Layer 5 of a small transformer language model trained on English Wikipedia (13 layers, counted from 0, width 96).
A neuron adds its activation times its output weights to the MLP's output. To switch it off is to set its activation to zero at one token and run the rest of the model.
A neuron's activation on a vector x is SiLU(gate . x) times (in . x), where the dot is the dot product.

Input weights of the MLP neurons that the questions are about. A number n stands for (n - 500) times 0.0015.
n4 gate: 422 436 471 543 412 495 668 362 539 475 327 441 251 612 509 714 669 436 833 462 547 632 393 789 340 595 368 420 276 111 442 429 466 371 486 500 491 290 625 204 887 659 543 589 575 605 392 338 544 924 642 627 426 423 554 410 642 495 518 303 441 771 568 796 446 282 542 485 443 437 454 367 924 554 450 372 604 93 776 382 405 398 500 570 392 252 548 547 572 589 109 378 514 381 429 530
n52 gate: 496 777 433 452 599 414 820 522 733 131 410 727 613 691 517 491 328 460 720 453 324 424 195 396 371 452 562 474 387 398 269 407 654 435 509 460 630 422 417 451 496 568 690 258 655 448 428 740 708 175 600 612 496 408 576 290 433 500 496 584 455 540 363 577 571 424 603 473 373 301 391 335 696 581 725 310 210 588 292 397 637 740 517 525 549 359 570 725 509 663 500 415 551 716 371 741
n56 gate: 229 808 500 709 408 749 590 416 424 215 716 208 430 272 263 495 414 770 647 671 278 265 614 481 454 640 486 286 547 591 495 555 491 509 449 310 519 313 655 733 454 446 625 737 431 538 76 223 462 500 469 772 564 693 615 618 452 532 432 568 361 703 310 546 524 423 606 514 538 552 287 435 471 259 491 430 637 562 538 731 431 582 745 509 471 449 803 365 636 656 628 754 282 351 254 652
n105 gate: 756 485 292 754 625 389 476 399 700 688 614 663 379 722 308 661 397 485 422 505 357 747 443 644 667 500 703 284 331 510 525 567 637 137 645 520 438 514 442 303 553 136 716 435 637 534 192 678 382 476 551 339 410 719 322 851 530 528 784 500 619 435 480 571 272 744 295 261 417 662 584 476 475 694 732 505 183 520 510 445 556 500 519 848 793 543 676 630 364 726 419 307 655 625 706 424
n111 gate: 327 603 376 561 360 416 455 580 419 269 589 469 641 343 924 683 235 779 632 555 629 413 745 350 550 726 392 415 705 377 638 495 546 455 545 510 271 726 601 316 575 568 754 743 179 339 552 456 464 688 630 801 495 687 567 173 659 359 630 283 202 609 612 559 613 237 436 211 621 321 301 360 408 490 447 729 615 576 673 784 747 583 619 466 356 195 678 640 606 203 690 567 699 675 605 568
n128 gate: 703 683 701 478 590 464 303 270 719 564 457 673 517 598 349 545 796 272 812 487 311 376 305 504 582 483 678 681 153 522 695 472 412 544 266 280 565 374 474 465 668 482 315 271 536 339 701 314 695 548 646 488 432 347 789 395 491 437 333 600 380 365 385 513 438 399 530 549 474 496 315 526 571 433 784 560 382 672 403 178 600 601 470 648 464 346 513 439 570 807 601 562 470 656 599 477
n145 gate: 623 385 562 599 639 578 430 375 646 456 285 533 537 741 796 553 344 581 589 592 532 643 391 491 500 565 228 375 505 329 628 724 128 309 333 792 458 574 505 552 412 578 620 332 441 579 328 559 273 641 339 611 391 359 386 353 438 649 285 764 362 630 911 665 171 631 656 404 318 240 396 463 571 754 496 560 447 547 647 538 432 654 358 541 371 642 655 570 224 99 583 481 554 732 482 305
n175 gate: 583 613 402 665 253 705 630 481 558 455 810 520 817 682 571 640 223 608 418 547 666 647 449 600 741 782 382 652 213 529 739 577 398 505 414 306 438 428 404 67 718 350 628 589 636 606 416 788 593 418 624 400 397 804 529 571 608 491 505 546 49 480 383 392 245 407 576 579 721 534 759 452 647 510 518 500 744 544 252 298 455 481 405 668 510 749 510 624 548 475 344 294 356 214 552 420
n4 in: 476 367 329 682 286 442 295 408 309 529 264 514 672 532 436 558 589 533 748 376 866 576 117 578 527 491 325 730 389 557 675 698 444 597 500 341 381 269 407 458 981 635 564 467 544 250 381 334 547 650 598 487 482 253 590 495 467 415 473 678 580 791 739 673 367 478 568 538 579 585 406 597 580 476 402 266 645 458 627 429 209 347 418 541 657 346 622 611 291 601 510 581 751 440 583 103
n52 in: 583 269 466 544 801 410 534 419 534 269 481 588 356 411 391 355 214 195 732 334 386 603 561 600 505 567 436 434 629 65 466 464 563 572 562 418 704 438 192 607 656 605 187 505 154 414 520 500 558 355 348 659 687 481 466 419 407 560 661 518 520 683 845 778 289 472 769 387 519 612 222 323 363 352 583 505 674 505 271 244 330 570 571 314 239 364 582 805 606 679 616 534 723 500 296 550
n56 in: 684 690 472 372 491 641 336 455 427 533 425 579 582 685 352 288 491 523 719 554 589 625 764 531 433 234 287 262 608 574 601 297 267 536 482 418 500 626 727 399 496 491 451 481 396 351 509 649 344 605 600 590 372 682 648 643 180 750 261 326 574 439 697 647 444 772 398 491 536 684 421 320 560 523 873 491 693 578 46 356 391 548 665 702 435 367 642 496 287 655 552 403 750 424 617 453
n105 in: 520 677 470 558 846 385 534 586 548 535 679 726 447 617 367 410 490 446 548 903 666 196 565 629 292 759 289 638 337 441 608 577 888 476 863 510 733 500 447 471 372 395 486 401 359 212 465 598 578 665 587 664 491 601 525 339 800 598 366 232 721 609 583 509 461 388 585 327 620 612 792 639 328 465 307 514 445 680 544 599 390 672 794 435 638 580 369 586 173 326 324 387 811 409 457 525
n111 in: 525 778 495 304 595 435 680 664 286 358 524 629 340 627 322 419 294 624 549 576 519 367 538 735 605 181 866 558 514 500 342 763 740 481 707 417 447 138 500 461 596 727 419 306 475 238 480 753 623 524 324 316 835 524 357 429 535 462 546 454 545 315 510 305 460 491 500 614 311 849 668 293 347 599 639 466 525 235 254 256 419 373 190 749 480 804 446 697 505 505 546 579 655 442 375 712
n128 in: 680 380 540 679 651 401 561 599 391 581 631 403 435 904 539 585 364 695 731 487 773 654 458 718 704 332 125 235 435 447 271 210 565 483 560 596 620 590 461 347 555 509 739 331 333 552 371 542 583 443 521 545 407 491 654 550 562 533 670 475 703 286 509 326 619 739 589 207 656 653 583 569 474 731 455 697 666 447 548 487 455 642 381 550 434 606 404 775 539 563 319 412 379 466 359 401
n145 in: 463 237 500 714 296 561 685 446 405 566 447 344 689 268 607 486 518 482 505 318 691 348 544 388 589 549 836 549 536 583 257 150 182 635 607 591 589 563 188 459 469 486 634 616 448 477 482 234 925 373 647 346 342 360 560 769 334 618 457 535 380 417 80 522 532 644 659 458 419 564 374 531 404 306 362 594 449 500 404 426 646 491 642 500 361 271 314 419 410 598 576 192 417 330 496 486
n175 in: 538 514 327 235 785 471 514 640 235 466 399 323 378 317 519 520 495 351 737 431 412 447 532 439 588 327 246 384 533 749 395 655 472 247 379 519 463 303 594 724 616 749 686 466 613 552 399 59 510 476 554 415 674 151 390 599 241 373 725 649 366 611 267 827 510 473 477 461 392 514 577 453 524 486 527 440 90 272 686 659 554 555 514 714 697 367 727 411 486 636 653 591 827 589 491 588

Output weights of the MLP neurons that the questions are about. A number n stands for (n - 500) times 0.0045.
n4: 492 588 662 563 468 554 444 457 458 685 463 498 478 311 605 504 592 601 563 460 471 368 390 432 528 571 443 532 437 601 477 393 532 432 401 522 412 383 517 518 522 499 528 661 531 613 631 525 587 628 617 506 468 525 434 525 689 661 514 413 407 419 651 341 490 446 326 526 355 449 597 357 566 681 552 338 655 477 678 531 503 404 375 532 423 351 473 628 422 469 673 553 550 494 396 559
n52: 474 401 552 481 548 475 535 366 636 581 439 531 358 520 410 452 577 486 355 448 599 612 714 520 537 413 533 542 465 346 508 490 732 511 453 390 634 645 587 458 545 618 326 404 316 428 300 475 590 366 590 560 437 412 568 475 533 646 534 348 481 570 618 475 435 512 403 506 578 681 469 627 296 415 633 509 438 401 455 533 447 421 390 345 417 262 438 517 428 505 510 623 556 542 620 564
n56: 365 429 434 538 411 572 540 574 482 543 618 518 450 368 384 540 529 513 557 377 514 385 546 584 563 416 620 564 434 409 340 424 395 535 590 572 545 407 432 514 391 400 320 581 531 523 478 398 591 641 493 617 628 345 376 539 540 645 530 456 524 433 545 600 560 299 443 309 332 599 502 265 516 552 384 411 371 505 454 589 609 452 456 332 238 628 226 498 453 607 406 555 519 641 471 608
n105: 471 531 759 529 659 319 566 613 417 449 346 535 547 507 575 396 407 422 476 576 551 465 582 394 407 440 419 666 484 412 509 393 646 615 453 436 518 450 486 665 652 661 430 492 540 563 551 443 492 384 543 596 598 459 506 417 486 292 363 540 426 547 517 589 564 555 388 537 581 443 470 296 431 441 318 625 592 529 411 512 493 460 474 189 534 492 609 361 696 367 581 560 345 546 280 702
n111: 403 647 537 431 782 369 552 332 683 507 604 638 564 655 523 484 443 332 614 595 430 522 399 576 599 526 494 640 556 591 341 450 446 452 542 499 507 470 557 540 576 286 466 342 480 504 344 556 284 572 522 483 539 455 525 416 507 531 562 508 734 547 490 805 526 514 455 570 562 596 438 593 411 439 500 541 537 458 375 604 562 440 605 678 540 649 650 501 372 461 593 512 578 417 645 453
n128: 580 343 583 361 511 701 338 506 601 487 638 438 591 523 667 479 564 340 470 402 406 553 442 407 402 467 419 585 358 495 617 604 506 461 559 531 494 618 482 588 501 413 575 509 482 562 427 678 463 516 512 579 407 412 512 482 561 622 559 489 553 722 201 447 460 467 447 538 557 697 466 650 552 230 582 399 562 392 400 489 519 457 457 472 662 660 433 423 525 510 431 443 526 544 575 397
n145: 500 492 420 413 341 546 382 523 599 472 617 427 483 639 571 556 370 655 500 495 385 497 659 527 434 588 574 354 368 251 582 566 514 501 433 484 389 616 527 491 552 419 524 565 515 587 490 522 420 644 523 340 411 379 401 671 400 22 439 492 559 397 346 445 523 565 557 592 454 335 542 689 496 414 658 486 476 585 469 394 457 508 520 628 328 511 495 458 492 529 336 399 551 549 417 432
n175: 524 467 519 563 506 420 555 471 424 362 744 602 522 628 342 461 437 483 488 518 549 450 335 612 642 489 410 516 411 574 569 628 499 493 366 458 383 537 407 318 555 274 653 458 504 457 597 544 729 414 502 544 514 465 692 585 670 471 576 532 452 536 338 257 414 556 239 506 449 502 489 516 395 497 463 620 577 453 291 444 597 521 475 345 371 524 582 459 596 513 401 325 496 410 536 414

Each question names a token from some text and the token that comes next. It shows the vector x that enters the MLP there. A number n stands for (n - 500) times 0.0064.

Then comes g, the gradient of the next token's log-probability with respect to the MLP's output, scaled to length 1. A neuron's effect is roughly proportional to its activation times (output weights . g). A number n stands for (n - 500) times 0.00091.

"ar", then "ed"
x: 553 519 650 387 346 493 407 390 677 482 602 537 345 339 380 561 449 384 407 548 587 425 449 639 368 710 364 617 472 474 476 372 431 470 593 368 644 554 522 667 405 730 532 397 386 491 715 454 428 591 350 402 518 624 467 270 319 536 552 541 426 564 380 463 403 590 255 516 567 591 625 236 542 512 431 437 445 424 622 494 467 455 339 519 452 612 493 455 579 325 550 582 542 433 547 423
g: 408 532 685 495 606 578 554 474 333 539 532 607 206 469 375 481 667 468 414 435 587 562 450 442 604 457 551 646 558 297 347 537 509 445 606 723 629 571 464 513 361 644 484 325 614 521 468 436 478 564 420 469 846 326 725 547 377 529 446 431 429 287 455 583 583 744 559 507 517 461 453 634 514 647 479 462 658 578 403 602 466 334 283 418 316 586 491 449 609 515 426 324 579 515 401 537
Which neuron, switched off, lowers the next token's probability most? n56

" his", then " y"
x: 653 569 674 533 536 565 462 527 382 670 391 507 600 329 388 545 649 533 500 478 591 391 499 468 356 472 343 537 328 614 542 428 387 514 468 473 614 402 481 468 395 660 522 561 428 504 381 492 470 630 553 398 414 447 440 273 593 696 630 405 471 516 590 510 524 346 552 480 571 420 522 354 677 662 320 352 579 425 683 375 464 473 256 619 462 307 523 635 548 380 565 613 551 354 583 496
g: 418 319 643 502 374 467 540 482 406 372 413 386 661 500 550 521 590 406 587 494 598 571 433 399 618 533 419 443 493 456 573 288 569 560 512 714 511 643 490 514 448 494 298 563 424 522 413 458 432 655 838 556 470 707 512 490 513 589 503 629 458 522 508 426 272 389 358 602 630 474 267 434 471 554 460 428 500 585 385 495 446 505 635 350 670 595 132 358 515 507 549 642 473 221 413 620
Which neuron, switched off, lowers the next token's probability most? n4

"ed", then "n"
x: 579 624 629 492 342 653 472 598 446 473 513 524 451 574 406 482 467 648 393 453 678 659 535 404 422 558 325 775 488 665 484 454 485 464 635 291 396 457 552 589 538 713 531 353 327 487 468 338 408 455 421 515 390 489 551 603 430 513 657 359 566 447 454 452 438 628 421 593 743 541 533 268 399 466 637 451 665 504 546 508 529 628 592 447 437 412 532 553 527 450 597 637 360 477 567 542
g: 568 365 735 433 573 682 355 569 279 545 422 590 484 549 487 555 499 461 463 482 335 611 636 535 547 427 414 453 375 458 453 451 622 574 461 246 420 416 257 483 462 346 592 648 507 452 464 395 650 509 664 339 353 618 402 544 755 519 594 370 466 544 439 232 633 389 411 458 317 526 508 491 368 563 429 488 501 634 613 629 788 409 367 554 433 457 531 650 466 330 472 619 371 519 612 553
Which neuron, switched off, lowers the next token's probability most? n56

"H", then "N"
x: 605 423 402 621 421 662 417 541 532 581 374 514 604 470 439 383 538 556 541 423 576 641 518 496 594 421 462 648 614 362 284 464 685 475 498 413 589 481 544 538 301 665 383 372 425 547 518 412 553 408 319 407 398 491 561 591 387 501 500 328 512 379 511 517 585 260 564 549 584 765 716 562 580 442 266 370 434 407 489 586 448 534 406 470 508 500 629 539 358 476 624 514 615 482 535 564
g: 513 512 632 598 705 495 377 436 437 591 722 684 419 566 467 424 331 404 478 470 535 462 559 594 678 682 468 520 685 461 380 449 472 532 668 473 519 604 545 246 629 583 446 504 432 443 707 700 444 391 502 814 661 372 551 649 549 473 638 441 497 533 470 519 414 646 310 415 441 730 472 627 340 642 524 511 365 530 609 619 443 490 570 405 416 472 493 485 376 673 593 326 548 681 566 394
Which neuron, switched off, raises the next token's probability most? n175

"uch", then "ies"
x: 549 653 600 657 447 400 574 564 522 474 525 572 550 508 512 530 547 413 408 466 630 399 569 410 567 484 343 322 509 321 362 407 504 434 734 455 482 506 494 545 297 797 443 641 531 599 284 394 375 577 622 507 519 342 587 635 571 469 440 549 475 553 467 483 652 553 520 423 610 442 592 414 630 442 562 379 385 460 491 563 444 696 208 440 330 407 391 595 586 539 534 690 543 515 565 644
g: 660 532 417 414 460 575 200 319 526 345 408 588 386 416 522 416 419 545 528 366 519 422 673 465 619 511 507 634 530 564 426 497 526 459 565 606 505 399 498 708 461 780 525 549 556 406 723 595 614 533 512 325 472 387 442 423 399 649 575 668 470 646 652 347 602 416 319 678 479 595 390 496 327 580 427 497 676 167 546 395 680 601 400 502 278 585 470 561 575 470 497 522 449 423 505 552
Which neuron, switched off, raises the next token's probability most? n4

".", then " new"
x: 544 601 495 471 352 525 410 449 291 513 414 574 551 240 581 591 384 417 455 525 489 550 573 578 430 610 411 430 566 512 324 490 587 428 720 448 570 505 384 440 316 640 432 406 547 478 662 498 424 433 262 443 446 458 411 423 526 698 580 519 639 398 511 632 588 337 474 578 568 641 606 480 370 369 347 401 330 443 655 310 542 545 609 458 419 462 537 529 577 681 597 535 382 406 615 340
g: 516 464 309 581 570 669 319 510 582 505 576 585 353 457 447 403 463 581 566 575 523 669 508 456 399 468 441 599 670 411 436 291 461 617 417 617 272 736 617 779 471 366 382 622 606 619 599 376 499 365 489 523 450 401 685 696 492 618 475 315 335 490 605 581 644 487 349 418 479 566 598 643 542 765 582 645 576 382 622 507 554 490 566 337 477 550 294 659 513 489 626 584 517 471 510 436
Which neuron, switched off, lowers the next token's probability most? n56

"en", then "ry"
x: 665 619 560 477 547 639 423 347 645 448 592 577 353 619 384 411 386 575 327 495 549 434 559 487 519 410 341 674 539 531 474 538 576 380 572 477 543 343 487 637 408 569 478 282 428 630 609 416 406 568 614 467 387 476 558 470 525 539 506 653 384 577 528 723 444 538 254 629 607 494 526 530 501 283 571 485 599 575 405 445 306 441 498 363 340 555 579 483 635 407 734 476 478 487 749 498
g: 569 604 568 611 404 430 435 408 609 602 587 410 370 335 621 405 748 460 367 124 465 420 323 427 567 484 399 617 381 618 510 596 406 401 579 692 641 584 662 547 596 456 535 418 482 449 496 487 570 465 530 531 523 680 603 386 279 483 621 764 631 440 502 704 489 688 464 453 364 367 484 394 508 232 547 391 539 404 253 548 432 548 543 589 401 411 557 498 494 470 452 506 387 486 586 543
Which neuron, switched off, lowers the next token's probability most? n145

",", then " he"
x: 557 471 515 536 513 581 460 466 493 482 508 382 379 525 491 491 662 604 487 436 501 542 639 490 461 514 422 515 404 484 500 487 480 503 515 430 511 511 569 440 415 606 613 481 448 556 409 397 398 673 282 357 470 467 527 598 544 872 646 446 521 349 501 505 378 346 528 682 309 443 436 564 246 307 204 550 346 433 495 506 493 548 482 468 538 459 518 546 645 575 564 506 498 436 519 541
g: 559 333 483 165 562 555 637 471 595 561 620 456 484 351 483 498 341 439 286 511 440 316 582 480 310 562 555 310 573 463 462 608 432 487 546 387 571 368 483 368 601 626 511 560 489 481 712 681 576 501 457 418 565 322 581 435 675 490 551 439 514 613 568 522 456 388 513 256 370 523 433 312 565 560 320 429 536 284 430 547 537 480 487 756 544 503 651 439 558 500 341 622 257 517 595 708
Which neuron, switched off, raises the next token's probability most? n56

"ian", then " state"
x: 751 626 571 624 589 474 493 363 604 623 490 586 383 336 337 592 674 534 456 509 664 528 799 399 458 448 482 518 647 452 461 402 524 436 627 410 621 386 396 441 466 601 501 344 524 463 606 517 345 536 526 397 579 532 265 514 598 570 356 608 502 379 447 533 342 330 411 628 601 387 504 599 550 537 441 433 445 565 442 322 582 649 385 539 341 455 480 599 388 606 598 560 601 383 687 683
g: 634 570 600 592 600 590 637 594 582 601 439 518 370 512 614 460 403 450 481 440 485 602 462 473 440 489 407 561 750 321 594 469 687 571 390 397 742 484 435 405 446 486 400 258 614 595 554 429 464 620 424 411 433 522 546 480 165 737 584 670 484 487 472 480 637 508 614 252 497 635 693 670 520 438 410 533 604 460 337 514 482 419 442 256 492 527 562 388 361 393 610 514 363 558 581 274
Which neuron, switched off, lowers the next token's probability most? n105

"eat", then " on"
x: 574 632 560 515 387 580 509 329 320 533 532 490 445 422 491 521 340 593 424 433 567 163 550 457 433 656 446 532 666 507 462 525 482 394 653 596 493 548 438 627 312 541 476 228 482 514 930 559 486 551 507 342 498 461 368 606 368 499 699 426 416 460 517 333 648 403 628 552 564 353 668 389 373 481 413 735 495 552 398 507 592 542 400 340 502 350 546 668 433 507 612 463 477 569 541 513
g: 432 527 631 709 538 619 393 469 617 562 606 560 610 604 629 547 360 593 507 380 508 543 335 401 469 571 613 734 119 406 597 474 334 584 731 496 299 734 501 565 663 528 629 460 465 365 599 519 468 562 418 622 668 301 490 465 432 538 692 390 428 693 561 719 475 474 557 392 605 511 490 383 416 539 483 275 593 556 672 478 459 497 586 667 468 435 521 388 521 568 498 577 449 506 534 478
Which neuron, switched off, lowers the next token's probability most? n111

"iv", then "ic"
x: 495 515 601 565 494 562 412 312 317 424 577 576 526 265 216 673 555 611 396 544 428 535 695 507 481 517 504 505 470 443 454 521 571 415 581 379 490 383 384 486 455 655 586 344 507 581 637 607 453 440 472 532 462 411 579 769 456 621 581 486 515 481 505 321 468 588 370 455 483 465 513 649 788 551 369 437 596 512 534 734 419 601 612 447 711 496 511 342 568 565 573 357 456 575 763 547
g: 581 264 400 596 279 640 464 641 593 701 620 692 475 370 514 495 731 774 525 540 452 463 451 714 539 498 541 450 587 560 472 584 303 469 396 553 575 597 414 702 378 504 473 540 718 449 420 724 421 429 663 576 598 362 494 351 480 394 468 503 447 330 547 621 430 365 291 676 571 609 482 353 442 647 438 562 655 544 358 502 396 507 488 654 445 532 469 576 555 453 444 619 498 505 578 340
Which neuron, switched off, raises the next token's probability most? n52

" he", then " was"
x: 537 571 660 395 528 500 373 381 554 578 423 644 578 382 377 643 710 577 481 325 557 420 596 397 408 452 548 419 468 586 570 570 422 498 537 469 343 477 466 501 324 672 470 583 493 554 321 524 472 505 591 308 437 450 636 611 586 569 571 493 454 500 561 419 558 325 776 373 471 356 582 374 464 379 275 462 359 658 598 425 451 435 188 703 581 343 553 486 484 387 510 589 611 374 589 409
g: 601 585 515 554 431 425 458 774 501 559 492 488 501 477 560 436 518 517 343 585 467 392 629 449 436 436 414 408 565 562 551 494 529 479 627 406 403 266 626 569 302 342 385 326 379 580 548 438 421 478 248 268 758 552 568 553 549 635 389 430 508 495 521 432 264 510 695 308 356 380 568 311 323 644 589 566 387 600 385 713 604 694 526 362 370 469 386 466 574 419 377 451 387 557 484 472
Which neuron, switched off, lowers the next token's probability most? n128

" two", then " ar"
x: 660 638 675 427 507 512 432 533 421 483 322 371 441 455 394 608 706 538 389 376 565 482 509 516 151 481 364 542 548 413 516 572 365 584 593 434 700 511 520 558 399 699 511 533 622 497 501 489 474 518 400 313 456 517 473 534 462 671 582 541 401 547 652 596 591 343 520 584 529 452 491 535 573 439 430 268 595 495 604 509 591 556 334 563 389 360 510 594 359 496 548 622 520 410 546 543
g: 373 631 606 784 418 550 602 532 356 652 592 687 463 258 450 570 487 581 574 562 445 415 501 664 481 497 417 580 550 507 652 328 505 668 660 313 558 483 475 571 615 491 725 409 525 486 617 483 518 619 590 577 379 312 261 436 465 546 483 560 644 564 547 524 262 410 297 619 437 478 395 372 580 390 521 622 415 470 552 646 368 565 385 464 659 355 483 401 742 588 699 529 546 468 440 462
Which neuron, switched off, lowers the next token's probability most? n4

" count", then " of"
x: 457 821 482 521 472 508 458 389 537 444 519 527 564 380 439 725 759 606 408 376 486 439 643 437 452 483 438 473 361 529 354 558 500 413 603 542 577 628 436 513 470 602 509 384 669 558 624 476 471 516 728 562 596 507 603 525 353 528 562 482 582 404 610 510 515 404 342 856 581 439 545 521 386 569 404 470 624 568 611 625 507 527 433 520 524 274 408 374 352 434 556 617 670 448 730 490
g: 481 488 324 217 493 439 436 601 552 558 464 433 515 419 623 411 701 612 352 427 343 329 579 527 477 626 487 484 456 502 647 492 333 840 412 425 552 580 442 419 470 536 331 646 656 477 568 450 565 475 500 624 483 476 367 683 638 684 371 674 570 488 325 570 411 420 560 458 604 489 540 478 300 345 474 552 476 383 706 532 690 616 625 479 588 482 610 764 414 470 499 663 473 475 424 665
Which neuron, switched off, lowers the next token's probability most? n111

"oci", then "ate"
x: 506 454 515 481 485 555 473 432 463 656 414 458 332 434 405 443 637 556 372 364 714 428 495 571 585 297 292 374 531 434 376 350 479 404 549 426 503 446 494 451 382 703 373 561 543 375 553 516 444 737 624 375 445 450 574 517 499 440 551 561 568 266 416 493 421 555 501 516 520 547 529 530 282 492 531 423 582 393 252 636 431 396 557 447 368 481 520 514 473 662 399 273 486 406 555 724
g: 514 556 354 627 525 593 454 395 487 362 376 520 354 289 608 556 543 533 525 488 591 377 638 580 488 511 452 577 441 377 293 440 547 645 494 338 552 490 276 584 481 499 312 358 541 657 381 400 577 556 607 500 369 580 341 414 626 581 503 459 582 559 442 642 366 433 480 539 364 354 681 258 478 522 489 520 544 493 864 549 563 555 414 604 434 539 429 398 424 567 377 689 377 729 249 641
Which neuron, switched off, lowers the next token's probability most? n128

"ul", then "c"
x: 533 675 628 481 507 409 587 405 511 410 508 548 359 253 394 517 577 479 630 531 633 598 728 439 526 543 404 514 592 473 350 441 502 502 631 470 498 531 418 480 354 663 572 321 460 396 813 436 449 484 580 384 429 452 409 553 455 427 524 534 401 635 446 295 375 503 407 646 433 424 571 541 403 427 563 365 381 324 542 600 597 440 325 609 528 525 566 308 602 738 696 404 463 415 606 431
g: 473 382 496 390 451 571 524 622 397 585 526 527 510 350 603 508 388 628 643 231 474 596 338 474 219 399 521 603 467 362 386 381 506 667 361 364 499 704 570 486 447 561 511 571 362 573 455 327 443 395 776 361 510 415 385 503 374 518 526 560 415 684 406 594 686 289 323 634 486 393 396 558 485 594 518 361 397 458 475 411 530 522 489 558 255 485 624 514 569 323 420 609 601 622 501 289
Which neuron, switched off, raises the next token's probability most? n128

"ing", then ","
x: 682 672 540 579 491 586 457 337 528 462 483 455 424 429 382 427 579 627 490 528 718 494 688 440 460 506 408 571 595 609 542 386 434 521 768 368 481 347 564 513 442 644 491 367 529 525 623 668 459 528 350 267 433 454 454 516 459 631 462 467 543 448 479 506 150 447 564 630 783 559 602 354 572 436 540 459 551 453 460 501 439 743 438 452 467 369 506 564 592 290 592 554 492 427 539 545
g: 547 619 559 536 609 423 588 426 640 430 593 577 593 138 451 651 429 462 483 443 445 431 734 402 348 749 431 504 527 495 254 479 417 415 555 354 657 570 406 739 304 675 500 541 584 633 411 394 672 312 518 523 556 256 400 423 485 462 497 506 495 486 487 542 403 475 538 590 456 440 501 390 556 512 411 555 357 546 428 579 667 435 585 393 320 569 432 609 617 622 517 497 304 512 493 752
Which neuron, switched off, raises the next token's probability most? n105

"est", then " Ch"
x: 831 512 587 536 521 456 599 313 537 609 508 474 447 437 494 464 524 592 446 585 634 563 620 546 356 571 328 588 365 578 539 470 523 291 725 487 525 466 488 386 379 683 380 275 542 565 437 473 355 553 439 320 564 682 580 413 531 537 555 240 477 505 497 611 267 401 407 413 478 447 645 491 357 431 346 534 457 598 497 558 612 489 400 317 279 448 582 535 571 411 549 414 558 574 428 499
g: 543 405 557 641 325 508 567 334 665 536 474 662 331 400 731 520 547 698 362 424 347 360 439 524 563 548 437 410 463 392 548 485 387 465 447 427 452 681 586 225 649 397 563 501 474 593 675 683 402 609 505 447 332 427 506 675 741 460 564 636 684 495 603 641 617 434 555 346 495 513 546 222 521 457 559 467 424 496 620 563 608 522 462 600 411 252 453 413 463 421 542 556 613 331 525 630
Which neuron, switched off, raises the next token's probability most? n105

"ast", then " Fran"
x: 678 527 542 458 629 493 428 455 343 599 552 605 406 433 493 491 509 565 448 500 543 588 666 617 615 534 208 636 324 651 460 435 541 301 793 505 439 303 507 462 404 642 472 413 476 530 571 422 366 423 486 296 483 588 515 574 337 529 563 379 474 547 515 478 318 589 566 414 478 431 639 474 463 576 404 534 660 438 484 516 505 544 344 468 413 375 561 422 524 231 631 499 486 459 445 391
g: 364 710 456 466 421 606 505 669 350 423 584 357 550 523 407 690 574 711 383 511 556 575 344 456 355 286 450 550 373 587 384 553 521 342 478 626 430 550 554 464 566 483 600 492 277 472 487 540 625 672 463 573 436 674 442 492 499 486 423 648 479 597 433 509 398 555 628 366 436 332 521 611 356 579 520 516 198 394 389 536 551 637 680 664 484 559 702 438 652 610 432 611 805 586 434 420
Which neuron, switched off, raises the next token's probability most? n145

"uring", then " this"
x: 425 613 559 623 361 517 566 551 512 646 583 615 535 429 579 484 588 607 535 484 710 464 742 407 498 557 303 419 572 432 517 358 402 592 568 502 509 645 402 473 419 809 488 517 415 530 461 457 471 540 544 371 363 518 436 564 456 557 474 400 505 655 419 401 506 354 509 458 537 237 588 493 529 358 543 441 454 389 521 598 580 712 484 514 571 260 363 454 600 352 520 631 464 601 500 524
g: 567 522 509 438 469 472 412 433 571 488 506 554 444 321 607 508 516 575 726 637 449 634 623 251 357 351 613 445 606 530 593 428 386 419 331 442 556 277 572 667 313 483 587 466 483 530 643 338 504 535 666 459 508 470 561 452 402 520 395 572 479 773 582 481 550 584 485 647 255 489 627 555 664 358 555 622 491 753 382 365 261 421 578 552 491 506 612 432 526 723 523 243 495 573 529 383
Which neuron, switched off, lowers the next token's probability most? n111

" the", then " man"
x: 627 534 680 547 524 496 454 567 363 609 256 564 487 331 440 393 601 430 501 508 606 593 388 464 392 355 382 624 441 507 546 442 350 441 520 463 573 446 498 612 388 588 554 495 512 549 539 575 396 502 421 484 502 411 454 383 525 842 594 387 487 448 538 482 584 395 377 506 582 513 563 358 563 615 390 396 510 364 584 392 452 460 300 471 399 348 577 544 641 520 591 571 531 462 504 544
g: 651 563 527 410 621 471 347 207 494 423 496 438 544 483 375 534 520 512 507 446 399 591 565 621 361 426 455 429 486 580 368 284 593 518 462 735 620 345 322 318 325 674 313 495 414 559 669 543 609 548 569 565 411 436 522 529 528 494 449 630 497 392 511 540 510 430 462 675 451 564 493 345 473 735 475 455 860 596 467 397 586 565 561 416 513 532 522 677 653 366 693 437 679 687 587 599
Which neuron, switched off, lowers the next token's probability most? n4

"an", then "est"
x: 560 462 480 323 471 447 478 445 575 477 621 720 423 463 434 493 691 550 369 537 647 519 596 538 471 538 364 545 417 422 406 294 562 429 674 249 748 586 525 656 301 649 540 581 551 470 777 413 404 586 575 485 423 546 408 593 533 633 517 589 524 599 390 529 583 366 293 463 456 383 643 424 590 338 539 404 478 337 302 483 439 536 396 560 457 541 464 473 431 588 570 579 567 424 655 607
g: 551 562 456 329 660 405 389 306 581 448 593 440 541 550 428 662 448 321 453 484 472 533 642 537 279 282 388 336 744 457 518 337 507 648 427 583 629 364 536 592 609 501 577 435 453 500 427 475 609 647 449 643 282 537 399 330 347 556 481 532 521 284 610 429 383 539 517 421 319 554 407 412 634 494 466 321 408 652 517 574 633 473 451 561 586 348 357 322 683 603 348 405 682 634 475 478
Which neuron, switched off, raises the next token's probability most? n56

" the", then " s"
x: 583 488 665 572 543 513 430 556 338 609 235 557 461 346 446 394 648 390 502 499 595 564 404 455 381 359 355 618 498 539 588 498 364 419 504 491 501 460 459 621 414 577 534 480 513 548 483 601 388 480 460 494 514 460 418 393 547 857 588 427 522 528 545 474 574 439 353 490 565 533 570 343 575 588 382 391 508 375 620 478 478 460 306 469 394 382 583 547 630 481 581 583 545 505 466 527
g: 526 759 504 301 503 412 623 460 530 301 330 475 346 398 459 467 397 444 425 468 383 375 545 574 391 493 406 510 502 528 458 540 423 491 620 486 531 223 411 585 338 714 427 447 387 458 589 618 588 622 444 553 184 475 557 571 586 534 350 791 424 456 554 505 329 557 506 551 416 328 368 450 389 462 509 433 615 286 384 468 573 397 276 510 442 602 450 602 667 452 651 703 405 420 453 572
Which neuron, switched off, lowers the next token's probability most? n145